Layer 20 of a small transformer language model trained on English Wikipedia (23 layers, counted from 0, width 128).
A neuron's activation on a vector x is GELU(weights . x + bias), where the dot is the dot product.

Input weights of the MLP neurons that the questions are about. A number n stands for (n - 500) times 0.0011.
n15 (bias -0.053): 632 427 663 434 557 528 651 255 474 509 643 438 332 320 242 509 430 630 569 791 345 373 444 804 513 315 470 417 389 350 598 621 243 531 474 615 552 465 598 527 533 605 509 614 384 531 307 394 715 541 437 343 548 523 198 491 514 465 584 564 431 354 500 678 461 523 739 545 426 437 700 587 633 435 801 586 413 657 472 522 606 282 513 548 472 469 550 319 566 362 827 949 687 337 588 616 690 831 440 518 650 422 546 728 296 92 253 650 539 561 522 344 270 327 666 543 187 632 446 640 283 610 736 325 431 528 332 687
n63 (bias -0.018): 473 474 803 298 449 389 613 504 742 304 504 400 435 420 751 554 497 446 599 590 445 509 674 706 475 403 434 320 644 375 322 322 384 350 841 294 509 512 360 627 330 395 550 573 423 136 459 504 715 664 219 521 491 668 460 574 570 654 580 496 809 588 514 478 515 442 354 462 579 393 491 605 360 615 670 559 661 496 307 684 403 539 302 508 545 539 448 587 462 609 682 673 558 496 391 669 539 264 890 610 395 417 219 687 392 459 634 475 365 485 636 359 170 640 760 382 540 401 379 367 457 553 630 443 810 278 639 462
n181 (bias -0.042): 737 509 492 379 642 522 755 466 463 421 652 249 422 479 681 723 497 475 504 547 487 549 533 392 459 575 369 492 412 784 266 183 367 611 562 139 496 599 431 551 469 592 617 698 466 222 597 417 442 345 295 521 363 432 468 388 716 500 705 465 357 620 442 531 459 244 459 462 474 347 629 374 361 478 375 671 596 684 424 326 441 659 385 500 625 708 594 612 392 401 655 693 779 667 167 406 726 487 728 500 358 522 449 716 410 239 775 406 657 525 475 830 459 660 404 567 365 701 581 390 328 578 556 391 283 487 406 529
n194 (bias -0.082): 515 760 208 495 528 549 572 844 242 889 555 275 519 282 444 306 698 523 752 610 204 485 299 556 427 621 637 630 355 703 840 382 372 391 643 179 391 426 560 575 609 509 710 535 514 722 532 442 351 370 480 440 546 243 739 196 317 495 467 597 363 705 335 480 521 737 369 179 422 429 742 587 600 476 539 218 459 407 346 467 475 413 614 547 400 585 591 481 574 450 351 490 352 510 407 243 308 449 726 243 720 612 347 820 257 490 577 523 515 217 439 675 399 538 753 565 237 572 404 598 476 597 394 495 563 490 634 345
n302 (bias -0.105): 687 266 435 538 268 615 432 471 458 615 505 703 451 180 529 510 661 773 298 595 324 409 690 608 389 335 537 552 391 440 689 435 515 712 565 702 249 505 374 291 675 532 453 769 409 500 450 485 811 610 299 104 371 592 136 324 368 343 443 446 403 328 424 445 504 320 459 519 312 442 604 726 738 535 403 566 289 396 470 754 479 515 625 881 541 505 752 524 269 270 568 614 290 727 627 610 435 637 639 824 481 761 265 789 342 317 363 647 500 430 739 395 669 410 618 611 608 872 553 440 386 539 578 515 329 634 335 529
n387 (bias -0.072): 275 702 412 572 505 621 673 269 566 757 415 531 431 262 620 194 630 514 246 382 538 434 298 405 617 309 570 200 567 394 550 419 333 602 566 595 373 491 522 553 657 591 676 536 398 846 537 470 546 278 620 232 417 383 336 545 673 271 543 575 603 721 879 774 329 545 127 263 325 485 410 718 433 180 771 531 391 300 322 437 646 589 534 338 684 485 652 348 776 469 584 605 677 505 457 661 583 486 209 694 304 684 738 535 575 659 227 467 537 695 495 626 453 380 949 480 261 310 358 500 314 405 382 505 312 560 490 611
n411 (bias -0.085): 717 668 478 204 386 543 743 664 412 281 572 321 383 738 705 513 648 440 504 378 492 742 643 516 293 633 556 407 435 534 598 722 504 545 156 500 366 376 549 586 706 508 545 373 401 379 618 449 371 651 407 752 491 442 743 576 600 463 387 492 603 554 526 487 225 603 522 414 594 463 527 686 530 759 584 434 350 619 630 578 318 533 455 512 352 657 438 746 455 478 500 232 444 479 528 747 478 630 428 664 488 356 706 646 640 430 433 476 437 493 426 484 191 427 377 483 826 485 716 547 333 323 734 424 597 398 579 614
n436 (bias -0.118): 821 744 327 379 455 538 445 536 491 670 474 390 537 202 500 400 591 566 566 914 271 129 417 455 605 144 338 544 415 604 547 425 519 268 632 160 595 381 377 608 552 389 562 654 532 584 409 402 614 384 597 267 744 177 377 597 569 495 799 505 474 751 213 358 372 670 408 446 420 632 801 658 557 509 675 457 821 612 452 581 432 500 723 589 198 695 514 486 594 534 606 312 576 637 509 442 463 388 420 291 339 602 420 528 456 779 582 613 401 465 532 690 364 639 589 601 290 500 441 458 484 374 436 229 690 134 596 563
n439 (bias -0.067): 372 418 284 443 566 537 765 304 452 561 626 462 578 412 281 486 584 270 477 713 487 500 604 500 691 593 756 522 611 617 612 575 327 577 426 588 392 596 647 464 711 466 394 476 504 846 586 671 406 159 428 356 510 577 357 532 167 131 465 647 483 403 434 472 437 575 409 572 676 361 515 546 647 537 541 586 514 255 170 612 442 578 518 293 671 455 418 773 394 390 295 375 810 369 593 574 528 805 546 371 527 804 600 561 295 524 538 633 383 335 674 536 308 500 532 694 666 664 591 379 266 362 450 597 583 900 627 184
n451 (bias -0.128): 586 706 422 400 350 479 428 591 357 626 206 778 505 604 379 479 666 612 348 522 540 484 603 923 485 256 392 555 880 537 474 684 368 815 471 666 474 416 661 636 357 829 530 334 596 569 234 490 341 435 239 431 593 576 566 412 675 209 515 692 339 538 757 511 366 479 457 419 134 591 770 604 880 213 335 269 484 510 580 571 723 382 586 490 607 637 490 720 425 360 413 689 680 377 604 831 587 640 600 516 340 786 547 368 407 623 437 714 467 344 626 303 738 791 427 265 209 261 260 489 559 178 536 296 402 222 336 244
n482 (bias -0.107): 525 711 378 367 581 560 760 227 702 480 327 413 461 509 294 778 554 718 492 537 328 191 388 666 472 420 561 354 429 203 665 395 570 664 580 352 611 645 557 849 450 400 614 709 586 505 541 237 354 372 153 177 231 176 247 795 255 402 770 416 630 636 780 636 403 651 449 735 704 220 579 456 597 669 446 413 516 475 222 490 619 446 510 618 765 611 660 705 609 372 476 724 596 432 609 425 539 491 715 426 700 584 384 470 551 454 280 579 165 611 505 510 603 781 569 531 386 676 485 410 350 391 774 371 549 650 237 395
n522 (bias -0.106): 484 199 683 325 408 341 470 441 365 515 123 229 305 544 720 132 570 709 597 505 735 738 662 592 381 665 524 505 481 685 618 766 371 361 725 718 732 318 630 554 634 774 204 490 534 722 448 601 428 532 447 668 394 609 260 570 530 456 587 697 296 409 562 598 379 865 184 529 342 589 731 964 729 485 640 364 230 363 495 702 622 310 485 485 359 633 316 695 301 69 585 306 474 590 781 568 545 558 561 394 597 460 527 643 256 448 261 330 661 386 642 446 542 285 470 750 318 562 440 608 479 439 415 353 424 510 415 363
n524 (bias -0.039): 714 169 868 366 48 642 545 596 547 541 295 402 580 617 587 574 556 576 625 650 360 523 764 448 577 470 547 301 574 440 221 642 381 314 376 514 477 534 688 522 486 761 483 374 522 405 525 600 472 484 467 526 580 389 599 536 290 475 526 523 767 347 388 643 210 573 411 461 755 518 471 586 458 446 415 435 623 477 689 447 528 733 593 426 486 275 500 504 543 172 621 728 482 447 504 569 480 621 559 130 266 446 260 692 658 463 550 399 299 643 754 509 514 426 450 495 545 417 664 527 446 586 442 505 594 244 81 701
n548 (bias -0.090): 368 491 383 284 338 729 250 603 534 625 408 495 666 508 782 97 535 791 463 685 90 486 354 521 500 398 354 437 381 500 397 424 388 660 400 403 392 446 496 556 576 630 483 445 500 508 360 425 419 295 509 529 393 15 609 548 706 379 250 628 363 449 823 338 337 688 509 255 567 388 763 553 495 487 627 344 458 642 749 775 495 749 509 534 600 431 483 496 652 555 561 665 707 335 420 567 648 496 750 456 402 372 416 487 579 632 603 645 523 404 461 401 546 692 713 345 478 535 565 531 438 522 544 553 733 701 474 355
n627 (bias -0.056): 355 490 324 415 555 357 282 682 257 797 456 645 495 320 485 157 622 421 609 713 419 109 456 425 505 560 288 655 837 692 828 738 601 408 525 218 820 450 639 465 601 337 725 759 551 610 344 584 569 318 511 381 390 295 567 427 578 213 816 406 417 727 409 548 343 665 331 434 505 520 478 370 554 327 505 327 609 348 527 531 555 604 464 410 209 326 629 438 655 245 215 416 622 407 280 739 620 625 305 333 445 678 340 664 485 765 587 744 550 787 530 500 320 873 804 365 359 318 783 230 485 406 138 521 479 759 737 439
n629 (bias -0.081): 525 429 496 321 574 592 552 537 668 500 491 308 382 582 713 324 590 334 412 854 643 593 293 720 414 820 414 486 555 729 500 495 515 420 296 184 602 595 728 477 374 623 628 624 305 532 620 529 334 334 229 595 34 388 426 438 566 532 335 404 513 778 480 261 484 850 649 565 640 495 414 901 697 486 315 614 159 346 485 612 415 666 533 482 411 523 740 547 541 386 382 500 427 778 592 444 420 578 452 452 886 505 603 476 315 381 331 513 191 540 393 746 216 348 327 421 356 637 500 660 375 596 736 635 809 432 509 435
n631 (bias -0.086): 638 500 447 334 210 460 692 567 227 641 757 520 524 363 826 581 615 449 442 670 672 617 635 685 430 628 481 401 514 510 570 525 928 374 420 356 550 364 544 481 586 700 306 382 505 382 620 490 606 641 650 158 495 539 599 475 446 446 467 589 449 150 724 106 394 405 654 346 435 684 652 460 311 490 745 341 376 425 571 616 754 676 219 514 653 157 320 827 301 305 329 260 455 583 401 767 618 547 545 544 595 455 518 560 458 393 541 583 112 488 553 601 743 591 346 128 178 599 622 310 353 703 608 306 505 380 627 227

Each question shows a token from some text and the vector x that enters the MLP there. A number n stands for (n - 500) times 0.014.

" |": 484 426 594 680 462 525 504 457 482 416 466 572 449 496 553 476 66 495 472 478 522 522 575 564 508 485 522 492 460 482 531 518 512 566 459 481 450 559 484 446 514 492 370 567 497 536 516 473 564 545 450 480 482 557 494 469 511 529 532 545 468 520 483 535 620 384 535 529 514 497 501 542 453 517 458 470 515 537 581 492 522 505 393 528 485 521 502 507 490 523 492 477 500 530 479 514 490 441 483 505 432 521 486 600 540 479 448 474 535 496 517 367 550 504 471 494 484 501 489 533 644 520 507 512 492 470 521 548
The neuron with the highest activation: n302

" be": 419 570 441 602 590 456 464 447 425 513 495 582 611 531 613 428 164 376 505 525 416 510 470 560 530 475 521 563 463 419 477 503 534 428 552 466 523 517 473 330 469 526 382 557 491 492 601 444 636 510 610 401 549 547 540 477 495 486 532 480 415 470 387 404 652 454 642 493 456 467 559 514 552 572 511 494 524 391 531 476 594 476 538 523 488 618 516 451 538 555 570 411 486 517 565 535 490 452 376 598 450 476 466 466 523 404 541 445 573 499 464 586 411 531 578 453 379 560 508 433 645 481 522 480 356 443 645 587
The neuron with the highest activation: n436

" P": 448 440 489 514 521 542 438 494 502 554 392 517 543 537 474 475 66 536 597 515 462 593 501 471 447 525 544 514 430 550 452 432 535 501 247 539 556 501 523 559 515 498 448 536 523 490 586 471 510 449 534 495 470 510 555 545 579 515 484 483 513 455 569 523 542 453 503 605 495 435 521 442 538 456 453 496 537 592 579 539 532 545 508 482 489 530 534 507 534 435 504 526 511 455 480 539 474 428 504 498 436 360 514 436 567 572 520 446 523 575 429 554 483 480 541 461 575 527 498 516 599 491 528 592 586 495 549 420
The two highest activations, in order: n548, n524

" D": 535 527 526 545 412 494 496 468 502 545 525 642 493 513 559 493 130 369 632 529 563 511 581 523 420 418 510 520 495 631 517 543 540 480 272 432 458 550 459 487 563 578 512 467 532 426 565 500 644 513 486 476 542 535 597 505 547 419 528 532 477 476 509 473 630 531 451 470 486 393 464 490 465 474 456 495 519 549 550 375 585 537 567 401 520 492 544 488 514 499 462 515 478 453 505 484 503 545 472 469 559 412 474 336 452 474 454 501 472 563 452 484 434 518 518 448 514 555 505 490 671 503 495 566 538 574 550 440
The neuron with the highest activation: n631

" Don": 482 403 504 512 393 610 562 579 421 563 531 538 534 543 538 528 132 465 600 477 442 435 441 573 620 496 444 517 472 399 496 559 471 501 453 437 385 474 467 446 440 563 389 497 574 521 561 382 562 543 579 561 540 485 561 575 406 390 460 418 467 443 467 562 617 583 609 435 467 538 571 489 355 593 486 480 644 529 455 446 536 576 505 482 522 518 374 526 497 622 580 514 489 472 521 453 539 554 425 596 386 521 512 470 510 475 622 524 500 517 474 439 469 425 464 506 528 460 487 439 657 600 435 549 502 478 616 519
The two highest activations, in order: n524, n548

" Ray": 412 398 475 510 497 593 469 520 475 387 395 541 601 522 545 391 78 502 593 548 472 544 469 581 555 542 527 472 536 428 524 497 475 437 535 442 397 566 453 553 411 629 450 452 341 608 491 419 583 528 539 519 571 479 502 478 442 452 527 438 492 489 571 471 613 564 572 492 551 512 538 520 509 485 445 541 527 522 611 405 412 516 550 496 542 551 424 596 521 581 497 609 558 477 446 441 461 557 577 463 451 471 458 477 511 493 594 443 450 506 541 507 513 547 416 555 537 474 475 481 562 509 437 630 561 508 571 479
The three highest activations, in order: n548, n524, n63

"all": 474 464 473 576 585 504 406 481 583 475 398 519 535 514 506 479 235 444 602 444 453 481 602 425 413 528 403 553 480 545 512 526 558 470 553 584 607 520 538 416 407 389 475 538 520 512 481 424 580 473 530 506 362 599 528 565 509 564 538 631 514 483 444 485 684 621 583 550 565 430 546 423 518 555 563 465 452 513 429 439 461 504 546 591 534 496 263 458 501 497 472 489 529 437 512 436 335 436 490 489 597 508 583 314 402 408 481 443 525 429 442 567 531 421 490 643 382 493 385 534 639 551 539 507 550 485 689 633
The most active neuron and its activation: n522, at about 1.4

",": 400 517 398 725 530 506 454 514 373 573 469 484 569 381 457 458 152 544 420 473 505 470 523 455 572 525 489 516 468 610 503 538 466 484 552 544 526 577 389 516 483 521 516 541 457 468 620 474 621 534 434 441 514 527 410 445 474 496 513 509 488 440 462 541 622 504 522 521 402 506 487 438 636 507 530 522 536 570 485 475 419 507 545 391 468 505 572 445 526 444 438 563 543 545 616 494 521 497 495 519 522 508 469 413 482 452 529 415 481 512 470 495 523 488 570 489 405 598 525 439 622 473 554 552 449 569 624 537
The three highest activations, in order: n302, n15, n627

"3": 433 521 582 691 501 477 502 407 471 583 571 552 506 514 476 522 117 392 557 490 566 498 513 474 518 520 501 463 507 496 493 515 504 516 254 520 492 593 521 333 490 444 459 449 437 474 606 514 531 405 488 548 517 582 550 493 436 453 537 458 454 498 577 556 456 487 485 536 643 516 449 445 393 533 503 483 541 417 489 413 527 484 538 480 507 483 515 520 455 533 519 550 475 579 497 484 486 444 521 534 548 568 589 544 487 470 450 492 534 423 552 488 534 509 448 497 565 428 474 530 556 466 570 613 590 486 530 569
The neuron with the highest activation: n439

"7": 451 479 566 737 498 515 489 490 445 498 655 547 531 519 476 517 138 430 560 487 551 523 534 484 534 482 478 511 479 488 418 452 509 458 291 504 475 497 489 369 471 476 425 428 400 499 554 483 504 420 474 566 523 555 559 459 459 471 548 550 469 553 546 559 534 540 422 551 658 479 523 489 462 507 444 525 526 425 481 396 554 469 555 457 510 444 527 547 447 571 470 540 464 590 548 526 408 463 557 548 509 568 591 482 495 444 463 540 533 406 556 532 531 525 422 567 551 498 476 460 492 482 543 591 470 536 518 574
The neuron with the highest activation: n439

" runs": 595 385 450 603 497 592 571 496 614 540 450 529 613 538 416 433 153 533 528 530 500 471 459 421 555 541 587 560 430 476 522 469 464 484 526 488 397 418 449 478 461 437 440 516 492 483 565 454 614 567 405 471 545 466 446 471 472 414 512 488 458 519 456 556 732 494 474 507 585 413 523 476 526 687 574 524 418 502 521 457 534 485 514 545 509 552 494 480 493 543 416 567 501 511 586 471 380 416 432 522 558 427 472 433 446 450 476 493 530 533 541 533 545 499 435 665 441 553 453 597 624 529 567 554 516 513 499 358
The three highest activations, in order: n302, n482, n15

"ites": 478 522 518 625 515 504 577 502 632 526 491 520 569 503 471 497 183 382 512 465 516 496 473 403 442 521 485 480 481 595 475 405 510 435 566 566 481 564 499 459 313 412 443 539 498 445 593 425 520 473 489 519 554 452 489 512 460 609 510 487 520 493 458 535 688 498 598 397 511 520 515 414 508 600 649 534 471 474 606 488 460 536 487 597 572 583 408 442 472 567 491 454 487 604 418 517 427 396 493 466 553 517 527 354 490 594 483 445 581 502 385 603 454 562 411 382 406 562 396 539 640 587 464 512 498 338 620 531
The three highest activations, in order: n63, n436, n181

" acqu": 497 502 514 501 461 580 507 539 569 509 515 561 557 499 473 615 242 405 514 355 544 538 501 659 481 350 502 524 343 616 462 523 619 462 487 526 483 401 435 437 588 508 531 490 481 582 616 457 472 378 475 505 609 598 597 533 390 410 588 521 469 466 565 475 656 303 571 518 467 474 464 641 521 428 450 351 482 506 457 490 496 473 501 413 600 507 399 591 624 496 396 457 536 455 495 412 402 487 505 561 452 611 639 447 567 472 454 610 545 497 391 437 456 363 489 711 546 455 519 513 593 514 401 664 556 579 402 443
The neuron with the highest activation: n439

" Bill": 452 466 443 503 436 585 490 494 500 482 407 508 591 566 529 457 76 478 550 620 444 451 482 581 552 548 491 517 535 473 472 611 449 508 550 559 434 498 481 460 405 565 428 443 492 566 504 449 621 532 627 532 479 478 525 503 433 406 508 463 525 442 560 514 532 490 597 404 496 466 474 499 375 480 366 481 494 484 632 406 500 528 583 515 514 589 403 517 602 605 501 560 498 476 549 500 457 518 449 410 534 395 489 431 555 515 524 475 520 545 563 496 446 574 518 562 581 479 487 513 628 572 390 610 440 544 591 450
The neuron with the highest activation: n548

"in": 539 475 556 431 505 572 603 439 358 392 517 456 391 501 594 488 128 480 664 552 436 619 557 463 467 575 556 574 482 483 436 444 475 469 532 526 485 415 504 450 361 474 429 349 493 549 573 483 533 624 459 606 551 524 496 626 420 500 564 389 518 537 478 496 571 531 520 474 453 556 557 548 434 607 555 473 445 468 507 490 539 585 558 393 506 464 397 512 524 628 426 544 543 454 569 436 464 473 363 595 520 512 588 472 509 532 555 470 570 523 495 473 491 515 553 486 463 344 558 452 635 537 533 536 420 443 578 521
The neuron with the highest activation: n411

" Col": 410 480 506 552 519 577 552 410 447 374 483 546 544 559 528 485 107 424 553 385 604 500 483 440 536 550 470 507 515 417 434 567 578 488 426 537 421 506 452 556 446 486 477 486 463 509 520 488 524 605 599 534 464 485 598 577 515 527 517 511 499 381 487 530 483 585 460 548 557 498 532 550 649 545 338 562 555 506 594 459 506 488 499 523 537 500 416 455 442 496 510 401 585 516 484 553 440 478 469 411 342 433 581 443 534 501 480 515 440 483 545 476 584 440 549 604 577 458 563 560 688 476 457 610 584 514 434 451
The most active neuron and its activation: n524, at about 1.6

" ": 590 516 452 645 496 485 502 489 453 485 391 569 472 483 481 519 144 550 411 482 501 440 499 464 512 370 516 487 495 608 537 631 553 505 360 522 453 459 585 504 517 514 504 539 442 504 530 474 501 415 515 495 505 519 553 495 502 520 493 503 512 465 432 519 701 465 580 496 515 497 486 540 481 482 481 450 422 574 538 425 503 495 510 434 540 497 433 516 473 481 469 555 498 475 543 550 523 511 515 483 499 545 572 445 407 508 511 506 558 523 365 512 486 555 454 485 528 545 475 498 746 475 525 494 507 439 483 454
The most active neuron and its activation: n451, at about 2.1

"ar": 444 499 474 541 469 546 484 481 607 487 443 632 551 497 505 495 83 498 461 522 541 401 502 566 473 572 541 595 566 536 502 511 477 531 540 549 547 506 482 459 355 468 548 442 466 510 489 532 482 536 423 543 545 531 542 457 502 597 487 539 496 515 462 484 686 439 377 556 454 518 574 527 524 447 432 489 447 681 503 524 486 539 527 473 479 513 507 508 432 511 559 498 533 483 507 495 550 438 452 516 460 477 375 463 517 555 672 454 580 469 405 494 493 475 435 684 502 420 472 469 605 420 458 502 492 453 475 511
The two highest activations, in order: n451, n63

"ize": 513 501 512 667 512 580 534 483 544 563 542 525 519 467 523 510 111 538 446 455 473 488 476 433 501 607 509 471 464 592 544 415 570 485 540 530 454 517 456 431 445 480 499 568 486 520 580 366 451 487 582 459 458 528 494 518 455 673 495 466 475 538 448 482 645 486 508 421 443 473 543 472 588 522 468 447 510 453 507 489 485 461 414 536 571 504 462 440 462 527 541 487 521 539 472 484 471 437 474 498 519 596 468 442 518 634 419 523 510 524 420 616 542 493 404 499 437 501 400 482 658 561 499 506 439 414 615 606
The neuron with the highest activation: n194

"-": 490 517 585 469 610 485 466 443 467 555 334 454 391 437 664 496 238 506 523 546 467 541 453 590 507 450 487 520 439 492 561 554 555 364 399 519 507 520 480 318 426 403 459 436 482 513 732 447 515 486 595 507 499 625 523 497 471 471 459 536 516 460 542 515 796 467 545 578 529 529 433 447 539 509 390 493 497 617 571 497 471 598 603 522 483 594 486 557 472 588 485 487 436 611 550 491 492 510 470 513 536 620 542 515 519 561 474 507 493 369 379 496 427 602 369 609 469 391 443 468 530 471 478 388 517 354 487 591
The most active neuron and its activation: n629, at about 1.3

" st": 443 465 440 531 652 422 477 519 399 590 353 665 540 549 545 452 183 489 509 539 431 391 459 515 571 449 602 536 598 378 496 439 526 529 418 499 578 455 416 327 572 461 511 489 570 546 695 564 511 581 543 517 567 585 576 480 432 438 499 564 537 440 465 528 632 493 557 460 481 486 512 450 451 459 525 580 585 375 509 526 502 367 540 495 438 575 473 450 445 558 513 474 420 484 570 461 532 437 456 465 510 420 528 433 566 515 510 494 480 528 444 479 452 405 608 511 497 516 457 391 691 493 447 573 457 536 642 625
The neuron with the highest activation: n627

" Team": 498 472 537 626 560 574 462 449 601 443 384 561 517 560 516 475 40 489 613 464 551 544 445 559 534 415 480 528 590 423 444 467 498 470 530 482 451 562 482 437 445 465 515 413 474 481 538 429 549 485 517 508 524 518 502 503 443 433 509 492 468 471 584 500 440 560 497 558 573 500 536 503 546 439 350 517 530 493 465 544 462 498 518 475 558 537 466 462 557 533 618 586 535 445 515 491 489 462 498 484 524 482 409 548 554 511 416 475 516 555 541 498 511 534 473 550 617 457 476 565 576 551 510 504 536 531 473 483
The three highest activations, in order: n524, n63, n482

"ts": 551 492 473 576 401 592 392 493 647 453 531 589 493 490 451 506 154 363 614 528 553 465 500 429 425 557 525 542 550 503 437 467 404 553 577 482 345 550 468 471 361 462 400 457 492 513 568 458 555 535 526 424 455 615 543 547 422 488 543 489 525 558 670 505 622 436 517 578 635 545 433 483 454 523 574 555 526 520 586 355 512 446 495 539 396 528 462 425 563 541 432 512 462 395 519 504 413 525 453 598 577 544 508 446 449 443 377 441 469 574 607 466 509 599 482 472 475 494 537 616 544 502 517 704 517 585 369 445
The neuron with the highest activation: n482

"y": 520 477 568 542 536 605 508 463 475 355 470 578 449 551 517 458 102 508 602 559 458 509 503 533 525 542 552 520 420 422 500 431 507 620 499 477 404 554 444 549 298 510 430 504 439 585 550 470 566 495 514 555 428 558 504 474 471 600 433 479 448 543 430 440 536 322 579 543 577 538 516 525 403 429 466 590 518 581 624 479 530 411 480 495 515 453 459 544 478 557 605 588 479 441 445 507 362 505 575 570 515 577 450 563 575 434 503 491 510 568 450 462 570 527 537 498 461 446 451 586 564 531 480 613 423 432 545 630
The three highest activations, in order: n15, n63, n181

"s": 523 509 549 640 538 401 463 431 605 471 558 578 424 572 418 541 99 525 580 552 574 553 535 607 508 613 467 522 534 492 507 454 485 532 453 514 409 508 482 565 344 447 526 464 422 492 493 430 566 519 546 486 463 440 520 549 448 495 518 542 550 529 474 498 567 515 522 621 616 584 468 540 619 503 628 593 464 535 475 546 483 421 540 543 414 478 383 397 499 487 414 489 441 442 490 473 473 570 422 598 562 439 539 484 559 451 425 409 556 445 498 469 507 462 425 562 476 421 454 483 512 539 416 631 447 517 523 586
The neuron with the highest activation: n15

"iy": 454 488 508 401 550 543 527 524 331 341 534 488 483 578 488 520 216 480 715 502 509 669 446 547 431 480 547 600 513 492 524 432 527 515 381 500 508 486 432 332 403 518 427 383 486 558 470 334 582 465 659 581 441 576 538 508 545 724 422 424 460 578 517 509 653 540 580 531 518 616 469 468 380 577 618 553 510 491 538 448 399 536 516 479 493 476 469 452 507 625 509 638 546 410 522 487 420 520 615 527 556 471 386 522 586 552 497 459 504 516 502 491 535 405 632 478 346 453 455 469 598 439 456 505 532 408 530 516
The most active neuron and its activation: n63, at about 1.5

" B": 573 429 521 439 562 521 494 564 490 399 528 509 593 517 541 326 144 435 590 496 502 485 480 438 433 574 513 540 515 484 433 453 465 502 270 463 411 490 493 551 444 517 539 546 437 532 603 402 514 634 448 601 522 610 523 521 549 527 528 536 497 497 499 442 523 344 624 505 408 441 561 542 438 529 476 530 444 561 631 497 520 534 527 469 490 538 526 588 452 513 545 464 547 407 506 494 446 613 455 477 588 497 500 553 446 520 527 468 419 527 515 519 603 471 509 448 503 532 531 558 645 395 442 661 343 461 641 550
The two highest activations, in order: n411, n181

" G": 432 506 647 512 521 487 518 535 442 379 540 515 477 558 493 504 99 388 651 535 513 541 510 525 490 477 484 416 554 454 462 452 520 536 321 442 449 534 559 497 553 496 410 500 491 542 534 507 516 503 532 480 555 521 554 419 509 531 538 506 519 464 568 505 496 520 489 480 510 447 520 480 470 529 520 494 546 487 602 394 501 541 579 483 481 537 465 471 438 482 502 497 441 537 415 548 405 440 532 513 584 422 499 399 672 506 421 548 542 568 489 478 614 480 498 426 498 469 492 563 648 427 500 611 477 597 626 465
The most active neuron and its activation: n411, at about 0.21

"igh": 534 517 613 565 477 470 497 472 343 579 420 472 468 546 457 411 281 427 502 505 428 411 576 490 553 561 453 556 384 527 524 361 418 608 513 416 521 493 487 394 413 455 389 446 386 522 522 549 470 605 560 456 560 596 567 490 453 657 587 429 479 564 581 578 550 447 672 557 440 564 522 658 687 428 426 546 480 471 318 321 577 587 470 369 558 495 401 588 594 570 447 499 598 519 716 496 519 400 539 482 403 634 518 430 444 538 447 565 468 645 339 424 482 626 491 620 594 544 475 406 555 456 489 500 425 464 507 402
The two highest activations, in order: n451, n439

" the": 617 602 477 758 484 413 386 504 420 502 488 495 431 507 460 428 219 512 583 489 606 451 469 545 405 443 513 595 443 557 553 503 517 396 533 535 477 492 505 546 467 416 481 477 525 506 562 428 521 457 490 518 551 609 555 438 535 528 429 482 478 526 503 467 724 396 586 501 466 580 481 422 459 502 374 503 522 554 394 343 441 510 542 652 512 505 382 491 567 504 503 446 561 477 530 482 499 488 614 550 461 466 553 530 385 485 528 534 480 453 431 494 458 446 586 594 425 490 536 511 559 483 485 495 550 409 548 513
The neuron with the highest activation: n194

"8": 468 458 581 724 481 562 536 454 502 526 612 536 538 543 438 522 149 463 562 478 561 485 504 483 512 494 504 507 484 455 427 464 514 482 296 532 453 526 495 328 475 480 450 438 400 496 596 505 473 442 443 556 528 559 587 455 414 453 602 547 485 568 498 556 498 524 410 541 688 518 460 495 472 515 408 544 552 450 479 409 561 465 561 447 519 452 533 538 471 552 433 515 475 535 608 547 420 435 505 549 436 571 628 487 487 464 455 536 512 426 560 495 530 478 429 553 555 516 505 466 483 462 542 617 475 536 523 555
The two highest activations, in order: n439, n524

"ay": 481 510 586 530 711 489 606 531 482 436 474 569 542 520 371 505 136 449 548 486 508 579 482 538 510 539 420 537 388 529 606 454 528 537 538 426 426 565 489 565 301 499 475 424 489 607 614 465 495 501 461 483 466 530 506 545 469 521 448 510 473 482 532 490 716 580 518 462 455 500 478 496 489 444 413 498 468 514 455 404 543 440 565 542 505 542 426 480 513 541 481 547 599 520 567 511 439 530 520 458 535 548 511 451 479 531 531 493 535 395 378 461 539 557 418 558 360 550 532 404 568 579 562 523 429 341 572 577
The neuron with the highest activation: n194

"an": 504 450 608 455 544 662 527 558 405 450 557 449 462 597 568 400 169 430 666 396 411 531 530 451 437 433 483 481 359 456 452 457 523 483 561 416 427 541 515 460 395 498 413 429 519 508 516 324 581 378 497 575 544 583 519 471 450 447 539 460 563 570 454 555 579 508 566 563 531 507 526 548 494 417 590 587 512 461 599 424 495 594 558 542 535 470 347 485 565 544 532 487 460 513 563 502 536 614 494 532 384 614 509 353 373 552 645 411 515 542 453 488 545 651 506 522 531 407 526 501 570 557 491 645 550 396 451 521
The neuron with the highest activation: n524

"m": 463 431 668 522 564 539 429 515 447 477 554 721 471 533 405 452 151 494 585 566 412 497 509 600 509 434 488 476 452 549 560 506 545 504 491 538 490 475 490 541 318 476 488 487 433 489 528 527 422 471 427 482 483 482 483 585 411 507 496 599 439 456 431 517 641 522 480 601 545 486 354 491 425 574 564 382 477 508 374 421 595 536 467 467 451 413 404 496 485 562 477 433 546 443 605 488 418 624 462 449 468 525 571 709 505 472 629 500 413 555 460 548 524 540 508 661 528 457 507 484 562 564 443 536 507 481 544 631
The neuron with the highest activation: n439

" it": 536 458 483 675 440 531 480 442 480 507 525 636 625 465 474 497 221 460 500 497 604 478 416 524 473 390 513 427 498 488 570 483 544 449 531 448 546 505 464 542 493 453 421 526 556 550 641 349 601 542 490 487 438 539 481 642 471 372 401 363 480 540 460 512 652 471 520 469 540 470 499 390 420 504 440 521 513 417 481 418 565 460 465 493 510 521 570 441 474 541 511 629 612 473 539 433 384 424 553 540 552 479 556 427 613 403 487 495 423 511 371 482 580 476 570 626 399 645 410 572 667 625 488 455 543 548 616 478
The most active neuron and its activation: n482, at about 2.5

"h": 579 502 531 541 537 517 280 495 480 381 519 515 394 635 539 528 199 491 618 614 319 493 516 592 479 549 560 421 468 471 559 394 608 543 441 483 429 560 512 269 244 395 473 593 517 575 531 455 516 674 541 509 449 601 562 630 418 407 470 539 416 440 386 486 561 377 558 532 581 470 478 582 535 513 503 597 504 513 562 447 406 530 465 519 426 442 513 437 564 546 444 569 482 512 381 478 456 474 621 535 562 503 516 521 425 445 595 487 497 511 490 508 503 474 518 591 560 529 414 528 629 582 467 565 512 495 436 557
The most active neuron and its activation: n302, at about 1.3